Layer 5 of a small transformer language model trained on English Wikipedia (10 layers, counted from 0, width 128). Numbers have three digits each and are written without spaces.
Take only the direct path to the model's output, skipping the later layers: a vector added to the residual stream pushes a token's score in proportion to its dot product with that token's output vector.

Output vectors of the tokens that the questions are about. A number n stands for (n - 500) times 0.0028.
"ings": 596603437560503591544376316619503582557454543596629481461415345629405792329516254507360428387566653489112581130680330347742507569196786690442675440475640537589617841472549243342660063632411620431538353146534525484618642546729540757565408386399484420444782636485232533331462361511430612652648695322453647347563653342460279616382389268575659607641533738364361557531422767484430335381632
"}": 774496496260582417144492679622855719544723396509664406415285469552821440492390633314260396513418598615651634545549246604590584426720559467530382675395698602663350587383781553428544526457578347338438356391658458342667341455334456431241551462501408501413451704578740625303346565354585349537604509526446338399601429659343374525259420622719453538664613572350662462299671373260454455430651
".2": 417549544644581553507517609497627549364356416401703408370422404628537411501261635479554370448602587578413623496662586560552727588455677358235390579513427587577529336541653579389589632433605426410427539595514576539338561403468598377354382520511340662442420560373476484560313367475571385403544619482404617444497731473500376553623340504706372475423412416497672686497496446433650427415588
" 195": 590434479685624632629542460624396702550346478373439243560589467410600557356496598535568224457687531565542688555578281475474438520632482510641249689542532359431410583527440584612628521317379473558675517539545563398624584628356366572549290510363580657214521514452311382472377571564358369379406521428732654380413740569326441520430389563354670710644547483437534280450407448553631739425302
"]": 266733584453440460428461722508651522327503554475638362438534390387604446754471690651461341512447594530544677483667173594366767435371572466427651508331658512536277746427265744308550489427669290283394508128739554522765646746342641384305784503418498378737676671583548490593358609255349292719572639406411213387638556592217171325465489267291521549632719725748648236366304368517675611469588
"|---": 456399416558501524321416330683527552606535597307560209598423306624387348596314399543460356501649618751394609480601466543670691644664658243512560661193673364501541640520419629542643345587658383391403540409471654469401282475661540461589421548406493594570410679457225414636350512570582628385322684639406568520741460372358430598386358793501397675570545681583505555403278565356319437700264
"we": 732708370736445463597408641373441404655205227491593450341437686613375397405657294539410523526505600420374748602212570530335402398466417754441580591478366702562447364542447714333497438616496634380187469581539634739354387318736531589400235356473798307483513732475504579683426745538521597500635504509289277286873577684369344731361522482613411570140559648580526672504570419517592436237535
"ilm": 504082247435688463608593455687487744491231553241632534634483358335479739295457552513355372539624759346561717249330313400514491534448482517450687557172743431576583388376429597602439572523646644510626535629513381410709381504530143423372562618581509691684230613589556575388517521216319337448505747513710478491639611346413585632274655518495272371421487637983634325612632504640233413638482
" their": 477441584413411553700396510569562771486473605733626229560588428494346514585492368846445465409415537463257609522387373570343454537365647458448773469514510522792650673599350359379413641319411620522552461549354605441555480507400376639476370595532411404608563361375331427496348449482666451622764429590371580458697613521475640195413510647537464472371514766681335568221182407595640548368561
"000": 532493202523445740497732485624478594388265185544687299476371306426700510519245611331523346755555572618536392478421263582397587552494583641467585426587432544519459830638643693670445731632585711365485271532427599238410417577437581519549472566405382785418452377490268406349292385531446502291689774293746379603492643659541420289336523319629479468637426705384540661721319598636502282320663
" /": 523583354509751524479484480393544464559566599685398386458354225317361520527431541374249341523502519551476380505307418398587517559427288322461389509549431512538355671617495623373569553442523589366505203678573437723688552590533625591184505569472392491448620498698480588647528664526695336526795428563591386380380698532610474512587578491661417596476643529542773502501635445265323612257427
"^": 446509545361654396264745516524756552264781483486518428516342452544567528412304605430349369397308560527490502344635456661436664376627434342354256494561405625440611597534695713530702291443367335403339429431642677547585531501393723381453527759439641588520376668545586362578317337693609476428565452719323327474293662461458403603478580622366491596460441657486723528465385443390599615505586
" Jun": 363396418587613351500473438552329478374520416574497343734402324634474205544434343640551450588428526665527511594370630507507561380594571453395415433316646547393562520514527752635404303507563491537534514563557358635477507653645553636717344504423556524389688574622360397613345650636611484524356555541605432269613763582377550406590555490347437579328711361642467314568536314545377361500503
" |": 305559583282573398403565617405381394720734555500459477662494332642355417672503551449525274473494454563629605493598384345696580560567606517546380493685584668462468683625343590526459400458573346296564435649443555587778541341500571514344459560321465536470477453494379438410556445278637460430618452497331309547508483778388394661525610521660346469334500315458614556591439573340631577412535
"pt": 383541522449402579514576640295355464617444281303691429304938714367678474427462296403541397461468621510448672377467630505510599501588691207328565352310550544451201604608539324475583487269682147425422354657806624352605134384647381369774324526571832510316745527569423535324527678476438621803601717390760634667325422323377510334260572692536460554563560600551505582463397583519545687528346
"ober": 529241501643585921623316493650617394385432407407457493951617349604560560338529326567605402387539708673452318325595364542303659444485682468506578485580615481401361629206454601564436405345677568484615381287554567895475715738545382349407444527710510509448383521668323391682262650489261585521497371522260509523316579515455557477497609720279620658509540546649554459240535509463319388437277
"ake": 698275691358435248373445440460549350426705312494543521605498602519583647566490490383634427442585660202510702764471539558531545645558490441481557458408324309630387518455505753510734568615478658346337432333326587415463664569466468769429400671475671376530754474529570142522235428525459703426717613534345403782846515297594494584619473343612509494611389398377298383678395180506457235489577
"gh": 619530215897577516632516636299538530515274670421664408350405558592705432218556511374743427700434637445262340634537704642325767372754561173375502687690590423423657706440327459756339544647276406167394337739386652548604484547533360361488502528696346529199484426828081303733456658390341515462487724511425511559650459390474595542521433415374306603507745443465354433695404440628392498677408
"a.": 682466787431576389278459637402440662336488414190604473346484411397415295472584528467486556650520600588341417376516335577433743766609824500208470492446613437571775320318400568595520475576524564415508471602435664525385512512318159572443557379432483473341460338449504766572334297396638588460832416566435409521671508346597688568618578759767635801533520495319375346191682496374636585508411
"ect": 868316346453366396755516636520759467519482520131492515443721628450850403351457570576534384279535678457515281462393584478638728536507605127665754461349655536421427411466703382839464481547519425363490498410624643416727490337383445481376414452511658511608616398420444677228323361483462370661650373635418791658480489393393466429171490332533711366664677380485503555273547457568537561697310
"ates": 526384526288555461444645630237790797358705391619578536398674561244494310833501601548328584602724696654492464409578385320449712576350582518387488450211544320678333571374409501570306367344402673539375445342555395445491594414624540732641793442540717616433643308633463493476362400493331786638349604250653600381532523423531423349444403454573102689505505541414342191649577613462599680470483
"um": 398332588394829384546579445377485773571447385515540573275474622590798379537581390376712520318410578574207489339533718303609539533458499503672404658342425415654586537603482447522662600585255400632353526436481572554458469715400554334309655246595535312590300439640424412265426561658489648258433414702541485312527519447617596466339614591453389534583536662452680468628457593452288570475656

Output weights of attention head 0. The head adds the sum of these rows, row i times number i of z. A number n stands for (n - 500) times 0.00085.
o0: 512794454525676709636469613786347710395469322415705469610556420255406554489671385763632739574447416226578422536535396544418501535577251351259680631826483510576257236524478612543633371441638517470569496591348227608665686666467296515452489313449489618302642504499387445496558544464380499469434274635422421475557342611557213658457373516569686249577676435487533323543522437473332571490570
o1: 465369525248208525570280465501788482405433443541784299519387575573537363362548398540461576516351589438563510677523730222394536682374464413653477524526571533616582628448551564550467589594401474434573445376416536497373386248450596534493628557593724551782639366439618330319419392472508556589522522640476541520547534572556230304460501371424402361606524704919849486406431179658571583564282
o2: 513506424266434512310738335449461585565557378601206734251563425776346675491503482423283454662535536631622405295477608630702273426443409431307577321458597521582529715573635487586559400442382537463362529655558384683455520460335569513285692449634526524555453543355626649394496407578806591708473314506375503484507446575633537509689451588654266559650407783336619557553434411408408267298450
o3: 655442490597651405418745467530419534124521346456626658342397348336516654304578368349316559499384606569477496489460419398420684430516549559359505454468546526380386532438758585500413452606484546578554550529642482615639411615485494570510578485450440710223534939587556423473592616481532564642516562501385062379552469640358522663377511408552560408409585503478578515394686386298466692419550
o4: 328652676460539330508520606499242472543514566526693723595400578515628578561436560742332528440478505446682449484617447366509594496661550446449298477466638613744667429610520802645552324731563396505575219640479651580653593250382338697666586400404492400309332606453533537285651418567432507426455432486341482318536264665433377555191383647508359398508333504393494357454491530419415518643602
o5: 397623625748401368385411730487572382243432634150371706617635442541531402588483585540537523413385463589445425403581379552371518377449593352624354505575651430764568587534210276053606666490419337343595362584394587549490635805487581433312626338615478531605392518423411669655662355517423217307556451425505389607279617633464504358774605519660630369512473321366569575714490660639649801369547
o6: 401560557482421192776340674586504194476523507637527435394535407606576339485469494117695600507506350534482755767530348494504526542624381537280550600471370524777516368430411358137508813502440399268497507450724622623446467613564322516419538590640355447527384423398596566657421588332465415689420610605516560455466522632649589572534474473561653256494594464464505637466581300675470318311739
o7: 334532527494376299598435490358594520610413509603501368531799578749453381503525435442674524593759510503605584454416508512228451238574605539444429360369605541330853559627537449575620803642512603420751407429369473442333827501662533680550431362458455450493276396766459621349143501337401467349474487566374492496246539517419579611519594662533441542451533376593479509383577474476633282358606
o8: 441388522454447457513546551386612398526400519419482425451569370459489487486671378429607528447530344419711468819596749658572404511516558487504682674551314514768371666469369531372439631532416508528371540394712331586328389639712681365450399615870443156417636401743523319452522709375372222546596444312548414307458489478491414388543690399379725528783357226713534512734572475661390425486422
o9: 362602511445417320569529679472648565507526554437646312280685503477406284301384489541363444467617486888365766387584365628361459435678657251500477426371414574396559513500576397864495616600699420505683360474260583449474544384480645731474424550326357690436366400476453610268225487211488520516661451416439384606251669475626696529481320658579417543385490847459341699508564857423692446660536
o10: 620493171700588336484413560392305669505488504428677309389788677522411482776376529363483320544704498469551472287537566484576480402572688466436765246588310644404525416564487631417629263660475481630403449507449613310374727589424566448428471475399600410391459483279357460524441444391408455531435593246564653370579483586697657688569537548411378710649424640611469431536354780632458541475347
o11: 493443549621575402578418512494629577657529535402456407518433440303551603742516713374514360378478445619307699513426363511536671443387621500625470379672381519500334529491514393394675416505366627538443419598457613619616705712538570550517552449439479425260664291699443650548479552562539510480645574469540301456554253404482537452468484647503381682215532234495457494577580547342339449469604
o12: 616486391424693405601605550630492572441738438538516479567497669583423411446337464743281599327771433320453526471632355299641374505504325304682470289619689469406616529432527508591566525554577540355522292562399907489373643437703368454445302378669470437627551535674369616330355621508442467399750577626592593480350610334492802559573360496674275643264517250623304454554417447522286488501449
o13: 563852569597952365559649587538479498319538354508680471733606497606477680443545581488265418488285272343528526320507326608392538479411669317569541506505422300420425410593494429673737214338768277268684533520396650608428726678469576510518784519282316436406465660527509572497545642457333436430512589329518460308188357547213673546304473491359531493426757477468464494458772496427636610397802
o14: 542311618245463247551424539615455511601359241615779495606530248648451469350498461199528575704621508802464435376646452406680490582810525603189505483263653627452524456608647453421527554581295625381494330705553599249578411392403592653395512668356668475656697484505513588231256532583559738558636324507143672281479661482492252488519400394425642274577718715460640412310389438632426632558539
o15: 424370697409557386602422388491551552488490418526406458500521491557499505519187420396557533634606418609507419547615577500478402516592345340484588437619490413401605542541671557622525597588540366325565556398539605406350367471574600451416350440577402403372429331575624418545420535624463451428643515478357563527416679386471448446652646490594655707551357706596506613514425532448688471355555
o16: 471638601658372268576577587483648610347420355459459454276503508623445467341690659477331319490258296630494435622622448357560453445533479540451517493561546606390500501379683728592495594808700581375523487463558385558278380664468673462339365669166316690662889480278522279581182784747393531374573517516309333566653390527632439474546431346482455577465520503708508526369419500518504617581562
o17: 217747437409411613590464547217370525533371457795582425553616527569204495674541428656503371465492485543550363464405646446232442752503576499452419619443718332342626656513579317574416321626696522326611620378462355482602667693543460775458496363370482627538615484699474615420583501511479592338248598455203253554490595406420459605297509394552380419593610777546382429449732536370600635423600
o18: 494413738618624568434495383373719741456529486480588453498570520715566503497627491446616494570307601595433437641399481416533356809585574782595454725287427411495258498310241356467657434385502581430488565429671310451512314475167555325353609453529620427460610583429707553418527388250624569625326560506671708463555388472500346248443671432407650425719520458164477767441464344485548613503501
o19: 231348617385511419375365601650321319727582475494377477754634354526540339531484292328798490383483366515613354636496438208623615567746398547513405514739321496458403430708425454452574806476349635479600457475342510611630294552439563637515326530548439436511566546658520513610440485349484518459435347604383415610452383539579411701593530648451694321373441399593557667622455684656552355438625
o20: 331278496370372674577287560376479683538491876552611436526566735460430580491402677836603555511436463300582288542245323410171368436234721396603564547578249483194366340371523304545382375417538425400617778406451519528474446687500590573478680721589466498658442432478437597452597627432369552398456580478473645801603643639612442376663550352402419594331677421630481509517600589673422419430604
o21: 472462459665483486831365428602524392417366492502683504613614529393514358577378376450485464426409376525429577506608466392186121780474640605605551742458368409589392324783405397414457587049542630452793731282387495797512563691670500631561605402535444562462436590561304473751680581516416441387385550673546459502537524501143450263524466283631610490409578532674556362671616512604265424412486
o22: 264460751496498524197478717527559486439499831446536588559562296686515368527468655423670526432435482456716592791445704582687415618468435400448489622396482330413396403363473661310269661409308541479272640490514462461336491482542301445223482585673541596411518379442465634433527414483471396672420265612513556540433715453772613381557473577633707487456442574264328527431569613590432557640415
o23: 545510456361692486475427675496471385558524370600515410195519553436596538441623718545273575777604588675545529416539548448703350558522431447336326603433608549684591479636665723572430384628255645464401351532221357533549548341569550671584556441532677440405671343321490480490348231764432541527538481349439509560401471294684481341247484518810420399783495391456387727265544431376618587469483
o24: 514601257507642438591557415648357529300617327737375547588312340385448759305390606353221507562366356507469633399691470537681630671443369707587530497515545361751267443325589505373626460639471543450503579473508464402518457417654557429600639396458348625390497486391556404522617523557633436433534583720637650314621450346382582563504390730449512547559414559291551467510359460469517574566579
o25: 453172736430706546688515680461536522724564358848589231621551673447528551586395486618360587377419414295489863274359432388848416477400697260460425783596463619554160617519635553791363332383375621382501573386514512455459348546415640461815315426561655551375624398528412352254496487489559630474598713667370492527641407327406555470431261415474321743754750706626316554424340488347340378437394
o26: 286539529422396544539416503275301681677485634458456662590485351541362366389579339671543431354658603617554519455693432514433382321480444300296151383606704386238747502402478423593251636647503467506590624520535761487421501288712261478669366725504254643594453397446694558357402609532235462445513581692383677602463631416576576573975342541519415798383274477571412698548561535389703494564459
o27: 325426527240507457781446425490364583360360261663603375383433652563402240673483579534414441524530341682543511571564210313544297601496432558642326533453564541716339462492552253429650510594488422535482200508244606567916658539329621628601365434455658578439554621495482658446466223306584670598643593688315499378497496462454405661494473544484350451455558565460593821644329685405554755485653
o28: 258539533458358484314546444399527397385469579528467414881445429399457588529656693754764391193549460420380561343203223455499315460323742504601223570662370521485530567446355463523574501549506541330678338535277705643583731537523590691527603482531433490406591270534434744737603390470325669239343692525557617446535470646795421380517698556436379597376418309419219491761447420676732571513706
o29: 534318389533470414597311670214640536593501636529481471521649439378416357596395584496498432663556579580588384555461695331353320454180564374271624389540501458256387603576468490573358560430488657628529720454652568418306333592449619537549433623415414395588482358602435446607612692617518646579510539517306577539406439381652629513559592581277371631569681568792438451520564665331391524291490
o30: 431621780500538376402511665543520418301559427488371501619412337670456394466762585638851515372535709519327475593465461327595586321453419775551512487630328427632586362385635637456532741413660490639517747500539383686607542386537501437404302386733609353555553271704441522641468417582313529321383300474255375694353482623302560584477509512437404571258385311378634409320530594618661305483673
o31: 387487540624288708782450635674375490506479634511545639498442450397543421468584644711568425647206358521568364472414753369256374642380239573400646569578516489334723546465421405589401398508539404582646536501649398667757555466458371549422381391677578600493533628547446572523481377389414416505689417336642284651462576414489446499520576614578473375484538387697425441552367397600170515401476
o32: 385466398350506625383425364377504830560627614460413544355498259568666542470569517180566609558454386429394842344725573579406401529676542307364697382301819566568413604477370320639374603352483563563461814320713613283438286490486397354573463712704474394518372525535725541484566535274596394698627579561425443258644389256593520793552529366456694485686485494523476531415631419433551365471323
o33: 592500390339535506676305509394343318608661533625403429640363480287428764536362393516537552477548559562599490573544530524494475563334458632416523402377673457587257410401719428583458593502274473621685615394672263700470408318449665599470549488812450514802268369614600498376658416580377277551475501520510741604749630660402563362481328500498765415475379581384690439555325445404409411402468
o34: 519182627517402530368694421481359601538565531578558540310527593569498537410486521304553437567596486524429489334245583623454672402531563706497527203405460687465669481478612652402540537886419507671475550633392573400339471357561417516432347563766525460541451126452586675417386549598332363480376260593433561584527782570705663571721394731701475577290163280520724517403205668395458502317465
o35: 385540407428319547412314500435662328457519710534493330526637389423411639696554656560551497446518759352359536423473634561557368332150638310629456536499396531409622714576486375449603800324519613436605769343723618484434556394750618378279508559707535344484262420661307519581406408569585382265384669455536486741389763539227678243493704278442492523219748355626622363491700658606490624347490
o36: 707500337761781529529537358486323480529600410568393480453225273618534764700701422485380469599576609422407897427482427417628684350538461562527433435330811309454633430447393628471378533347646617600530217528212628481421570545621522260741425482537208626446294614384508386510657453303426597436566473524778663424372464452474491826498308731434435312374350463465462416660543568421434538758546
o37: 588475503516494474413561648469558599444457488429533586473701450533636447580560657567539547772571538674370492461532506449181480675663501595591501285369496598767457630478238327554533392409525489331525629608428424323412586547634635409389566230565577338461653604388368580439438527505707540446653569579434391376307410338582562476379376499537568300429490435603403478379470626578486518410529
o38: 464455184381457589492373667477288267646626591895720271417320459463601502542795477288522644367672320600962720405475534442349132571420581515396360751225573505443230333422373310615483674459400764348341578265354446586523504554485688901418542540437421441429467659487684429752498538405541532486586639515383492530538351473607639312616632587491680366394544502565572633358446419542480615464516
o39: 269490681606386567317610372446196646564497513651418857598709214628295368434843310417589503690236338409708421295587345391516373502656180476474454571373645354412604473565131348517220625261542672422718256661296643444552560377472230543786380584501319663674533860453655603582779434178430730582308575743425782302515372523756697599482521496559708463358261389502468576439501446681552768491529
o40: 418608328443904501431509542389724565486541407726569384487250472524332854451487591258255545464681412855591543655555436669513372372466573539606556481344338396727432503340629599473529471616533346415303570428524610430655199421536497599146463644687434533524643676460595436289415349599543500667398524391407473388743532455308470350608458314653536717578631488399615368534442456486520512283649
o41: 387452634472500294505619587180534543543363624431522266541372348617502637611353611502566526394439319307458615363254702492545665477460710487653330585495276755324357396707613726502424458457372494302389582465569749340307603514572594485536435546455321537514383447534667445219721683590606585630613523402472474222469535454634600309594663453440681573567461700538565511496409480269611512457648
o42: 317545464304409629356666711477482555297656553783629444586179579584459406361536458395514453184521462756363405586406320509392606468416482616509483644429350614612434601337523360351566725532377623461321605411469453627641410603445697576470570655385517632379641534440483366608198595770571509373518487653375453544494350588502566359619498269502529512155440341453776748268574545474721692520670
o43: 634522513495493533408447273639266463612500496707444411445445375298418468571535369486559515358551596430517531517262591474541785491734534657532390303528516768730600520433618557469378462539458690375473542413516611478555761491455563348578521366448462518440459546514579328512403452393504475452503574612637526304634471634407631771479666535614407296369397344605354421440451352476441707452521
o44: 364485321387462565398398438412519377403581598686752449597432630495538518321418694797435473548149550499512318435415397549385545406214622324533418505536382584523397626510460147492573350430689397576380497592604658429526578552525708673399651612598533644394418559515537513543434368496373492475289529544449477547473686596315355402663500418479628521358574609624437705496543576540707511493746
o45: 321346647468389450528425684232365305572434547864558335409621560536376263475337032299674499334775612703605363513626450414731358703495420335502674503532333600362307655536158496612432604568339831316569408478718508531622672547489536867561504416360400586385558306475454496486741652489463551447670259750239702471535500317637436345446663560461547454586558712681471615198716414446441552394563
o46: 581485447520412611482611383586363627285393533333502607554455776685471517719715553686421497498428403273318415462528456572427396584373493338670454572583451178404737414445663624388607425412550387361642495511286432353396651844540433504627499659600639531643637194582380520568329541655547511591454335451732727488599593405518424374523504365480585584381459426424396594509266551601471411769101
o47: 204449700444623532558500653355613518235367541596548504455362578441385338654602445746426457541410425663633537677524425540407552489525547543503278640280501483311578697435479445604379337466611635262595496224580528180712604439528502751463353413584562623389517585751554494382465594363255520455551575570402406567486496409429485468210527456404390739942675583578694503324588427403472584567460
o48: 448389347635693363551664421480101629608642371484342726903758514446143421395498437406637252523460427645289450342620449513490467524683495596540506290288828484128755505563386605672548651339905614542450603701415434508300410329411225449542408519438472766497300442514358590449488281579310735420329561576373656505484436615692671798531360814312594547365359391411598669437269788546550583542422
o49: 618468415620453520358778280659575508526606523222449696424295422300615752519476533532468438545747516432643428554379567507488588475502365443734418440561399394726413414586534541406610415513537673332371488486410272589407374463422557493600529493464305644495411610396599399504428353777358533529492225330717617517481545536617482642239714663583475453520491534379485455499613529760372483537400
o50: 671372417560509556570552475346566279368604619484506468131485656398447474467431547366566568659452485569488736615463728769499570380443734479448536533576380501634517637489313477698489546475535583490319590285775511337676556434361536326696533456381443426494337428441450512593454818471532553529347494211478452391459310463562393554541544331497579511703649679716465462473491515332369554503372
o51: 569437389371381485506369634536378488447415513344650388509570628581618457420500717702577552458486827659571595379621312499357554693342647495408562707557483407527643345530397340301460429561495603483584536537301560424756487459462572381545619271465492514596678462358457576440549420081527448451638354585660242321532615524472511473552668599586511575817519384811316475404483279575574229437505
o52: 715475316449643589427564446573579376447762444423562448357539579495710642277392466616408503443892615318477628363371612540505450327361557348553571529478459502312567562515746608831503171527584646734594471565322451386359354243336657465564342701562795493499605265358595469609136590446550461530492388427528636391672585325553446464566477706665382646398431608548408613511434574431547421451149
o53: 583529468390495523285609520304530502604468405650348635576780301444552875757281508310504345568461555600449508352473569513690699392615338546625410300483664657619596433723699711469617585401417389335424332732634610490253430670402455254445489514430262614370477593279541587487441396516292558414570747463520465464265395724493553750305428470385544369433413588360575267702699690404424514420638
o54: 680894586308429517791468481420511230567477377428619298489600705219712440460504632657478537494527662373493525189560639428245515616592549371358310555371817517640589606438666351537546521721545491402612196398334667476474497186684575550430322534404486514473500496336558499550348475488408485586504489437423468511466482509427334419565313538669636522434483704452528604413392684553504624484621
o55: 523513455653638492433328580810550619434313563359525597398507313610725728697793671466380540678382539393379504540415438689288551403568827516670446549333516511496478397553425584343432325460570360419631548458627524800357596663436611191449594379639420393493558408417471683334570472368519074472758538248440275327214515399429465336648571644479503686789583391645357393562600451326559413446631
o56: 584670593663612661430409399529502297599543564541662110293494539487755614263493451389479587677413709302465673449466700547462561459275381563616573533519658413334307413371439566556174454492324485463522506300841454293441389531593618352550568439488513441491395558479758446581526702452436653461479567392587570564524607388453568459447392396753661627487528458712484323451485427505459418331664
o57: 408616569598383500382314298559590220289361632479675581441325558275731662530502688690405613547217261604688765515413565595392524598524464813453680497419464468675536531645456100509607492455774474465481503512568483720467441658476618304397569525686381487546679509307380612589320388503313274680670624516689447641514499391400422383650518312326451365591428295401337556588494626439441491434586
o58: 658353686620496550595554532442448434631471466481565318577347690635571501622299616532392540567290709541460503396638606396512330486558602740718498502486593260498699274934584456347224315335407431709529436529491364712479405340461227505271611422728492304620383472443613760363664263481514491567536600629384582409582567396616789372288486308640608518464435495261515395400429612399597316490586
o59: 490425155421528562397688324324413540542447556597499622744735603268324460498443434613689436341428414377507235463720472181496384719534454479504411470558627383301571305587495473358454594503742698595480524520269270678481336415800479716360235660590409449532451483344293517669604500734214511507375608674635666644590502797523488218619580491406549568342263513550357566448500849678635520578561
o60: 389655527631606554591556516725471388695454420468558492390233331639787506468349522555377352801457705473406716366233536444414430565743678548660322620420493482621419487403536528490676278478457402521330294766745606352617365477389530352460195369404539600358447631633573403349543426779602350511437537363662341456449636457479580576353621469652590545576729433404405408433729563214433458510477
o61: 399771535421275453409493449275778342230458669636457540403589437588362495377555645771555475335417496448376387503272566447312391780421528367388553438457582295473540673650368579258511691405680358323679814520556444328557526755551719479443761399536322418573385229461384560617521517650585535523336319559607280433688819543377442193470565266533529767254686663639477604328623633636692558473564
o62: 406407521543718621425531415627421684375570423417512398411532173468485824504488349393361427473444547509543563527480500589473490451589434495600682334417724378213231324532558895360576681319503636548652789375597603458499501378411582414490475528552394515639479757374771345354517616767536433756570637335562483487716448568501361654144430268475578385716717630582544254603511504414294258517303
o63: 562705578518424560302370481470473464380563530618439275688648631476442841712501585794443532272454782274594391403389339504693605213425516382506541415531493541434570226602564600429665414515403542246447562318320696387320514739616707455399574314497756500572573477473380539627458349660290402380444490844431481467475567351440554272289575658498453507487556374487438236596459543646821382706743

Each question shows a token from some text and the vector z that the head gathered there. A number n stands for (n - 500) times 0.0034.

"s": 470452391563455519473591548598560617570537484518542515442586442520452463530372492445490545599547389385500546480542490505434564469528402520469511556464570435494463477616429415357445587358467505
Which of these tokens does it push up most? "gh"

" to": 443629401445487497554593529535609533587461600512467463535538570457414549378641437598591522529495434501444583418489425397496536522565585651457565473507503498570393478417418437391494441520555498
Which of these tokens does it push up most? " their"

"ec": 468616411541485527552626454521491651450477530466578468541470486538450437504433481539539423515588400492394597470515442377476533594609399603540580544416448624482475456513316501333515553484493495
Which of these tokens does it push up most? "]"

"ic": 538418492559525560558658468499577604515556530615508410484510415487440543474514424518464430517537439389552583558576407517498502452599518617489526484554494557503516425540437494398392568442528550
Which of these tokens does it push up most? "a."

" and": 460480463554524457489548460556567573535486532470488546452570484517439495534576451571540444616397456532509579518431413438548576592533508597418467500548510401497544473465424500493544581415505536
Pushed down most: "]"

"ro": 546407497654645359484642521513564488509376564204288605460476392584596594460779284637582524488359472612361381541627526384514415624606375581376672465474323686571476425442454498362508526501499576
Which three tokens does it push up most, strongest first? "ates", "}", "ings"

"ame": 548485448464521483473525513493510498609506482471398524421509558570483502372639385528527561493555418504469517436475497470435495532413436556502559564391426431514534569392554336528477518438464566
Pushed down most: "}"

"al": 509475501562454522547567428529599617543492560606447489478563459551440485524555475556535433489506494401456542535536506482489542556535479616469496462458556554497542447546447447375512548424498464
Pushed down most: "ect"

"t": 513512456496552522485507478414621613546494611329530558531593504555416582481697371527561462529430457554386567451520388484584480465549600672397423531554484612488526542445473472495487489508569537
Which of these tokens does it push up most? "ings"

" ": 531406424596490473532573427543566567548511515511429481502646492531433496458556371540587434548465473457448531522520487470498512508531386649464469537545626484459645486505500383463447657467524429
Pushed down most: " their"

" cl": 525438496531549586545640474544586594511567527566528487465535410492439542478515429560536449481542444415559552537562419511464495443599513593513567552487433544512444487524477467425435599461499529
Which of these tokens does it push up most? "a."

" 1": 406583611513452748582640556640653643562408632680543421341434457446481386573467565616401402562359377551755669641494263330638581625528614387327266397508597435507844489625313594489528545448465381
Which of these tokens does it push up most? ".2"

"ock": 538431347634516476585533599498540578489507628549429510375597405501476494559552509485532560540600505510493453607668438513496439423612514455487547540601533427485638434658406436380510522319605413
Which of these tokens does it push up most? "ilm"

"ge": 498541554638560516568602462647695642504446601619532539388498385414357509673540452621418351552398399538657559630430390255575560589558519585419329381505626453529776536529425515488476648444462483
Pushed down most: "ober"

"ap": 546533423514476519507556422501582563523498525445478513501546552572408515433533380608511478402541442461466502459598318468456510557471550660516467587437432406490445459442445412495494451379471582
Which of these tokens does it push up most? " their"

"ab": 416437482487546563504609488567621536515503580533447618461598592475473555428664471615567505449527394528466528467598347482473460427545657507492563576508404471442572499568392408449650539432519450
Which of these tokens does it push up most? " |"

"ew": 369491355565395613566584554596566625564597478579510545342693472655476365516318593389582540708538463400528637485565496555354588492502486486493482497466604350395599433732360488330516541476432517
Which two tokens does it push up most, strongest first? "ober", "gh"

"b": 484556410528492531533643473504490592478508538480579478500490522549448427502458460528503448519559427483434570519470485442508529566596455588534561578461464592512488448545381460322471552466505504
Pushed down most: "pt"

"l": 471462523630566428504600477493539543541403546288376567445514460506486557465686351601630529534340433564454443504484501355549463674592442604338612534509402613555556408468458457369531529477534587
Which of these tokens does it push up most? "ates"

" was": 534496460502531466526540469556607538525538585471483534479597509590433493477662410542477507489443461533461583487505502465513518549452495598436547543433509458460556505483428454499522586404484462
Pushed down most: "a."

" the": 505486615559505532552615477588620635489447582636505447495482480583433562536571459568522422432494450540599594498516454388587546514490532518423485482457556495510666506555420509434520609410517414
Which two tokens does it push up most, strongest first? "000", "}"

"ind": 443464402580430501489536573558619664564576463562541522421648396518482483623311499427544584623577435394510561469565501577407603463508372510492512573460606337473486433653374423280392588344484511
Which of these tokens does it push up most? "gh"

" o": 512459486530552514560593448581547516520492580514462456520579534555465502428656467612520425489495488467454481497521461493540515532493511617433565486471475603500603488562430484410537591420533429
Pushed down most: "gh"

" ex": 498478487587493543543586431578599583591477522548521458484505445512492468499543468538520459490482477377494525528508501494493510546545480572449498528478521522560518471542485429379447568473516486
Which of these tokens does it push up most? "a."

".8": 583410477567567633501647554461539736426646381471499326505461474437407439401616332454455364607468392364584639575498332288544524475572535408504465392578344655491528406686383561545386688359509563
Which of these tokens does it push up most? "}"

"at": 487489485565511524556586453524574533498517566466485553512527452502454576479521398565430501440560489451525460507575469460503484508477491619503483640439482439489500521503421424432417533397459529
Pushed down most: "]"

"ction": 559503460520526449505541447507599526508560527426485605489544484506411536490547360579526446524458474498444504497496393414581512518539486659488559537503470449508469384502463452443484472407503546
Which of these tokens does it push up most? "ings"

"i": 460467485567529550560595504512580527514532564511484552485514498477459585494515422513448515460554486501569474473548491457547514501476447600492485635442533458486516500526400406398424537436439497
Which of these tokens does it push up most? "a."

"r": 527469515582502499566583440530583573544465564614445441481578451571469463504558487513531446491514488433459517523537531471516551545537447634471496452435568567521554448550467446386499558420502443
Pushed down most: "ect"

" e": 459432522562445566514554458484584626545522545565447516478568459468438505525591435614548422505501473377467542508538434502508539533539505650460531533475495546481495411528426397389490587384507467
Pushed down most: "ect"

" j": 465498520482550502547563445512591589578488557419532564475534494540417483499589411598491545496511462504411473477487427546514554467535431614423551484420468508419520425513460445481515565501500546
Pushed down most: ".2"

" is": 576420382546517429401551452494524499561479475425449544511529580582471510374624433505488491467448452484492585549452470459537552586500489587438613652514457498532531425475500341436535575430597505
Which of these tokens does it push up most? " 195"

"her": 481505399518598502457608437518522594466528587476465617528555579600484503427579520493513408497486553445481538548493501626481561603559583548497579532446479429466470398534417402386512564442684545
Pushed down most: "ect"

"red": 518502415528551428512549474508546578549518543355464642483564506545498532441592346582519450559383537466425533519454398446566579567488448595466520501504490480498510443483532472502533540422492572
Which of these tokens does it push up most? "ings"

"ent": 505431560460577480435537480459610480579462551438454544493508490483455562497550355580553512517415455482545559507590329422472527516453459502380530533539464391425509486535492469583579596437402520
Which of these tokens does it push up most? "um"

" with": 420575495452521500495616413617602516502510629483505579434574568470430478452583555534517525513450481477512622608457407612472572522486554651430538661495476403420507450381381308466611465473481479
Which two tokens does it push up most, strongest first? " |", "|---"

" for": 524507471494590437458502384497571537484458592416474601514563530545460493506614420549558457538419523461455513535517429503539564503520484605443498437549530488440530445509475429491543549456539513
Which of these tokens does it push up most? "ings"

" as": 489440456498466554515598493450599574508504516539469521497518506531431558493537381521492442532516490400502665518550303446523523498563550563453550470562553539465534411597511478447413613427541536
Which of these tokens does it push up most? "]"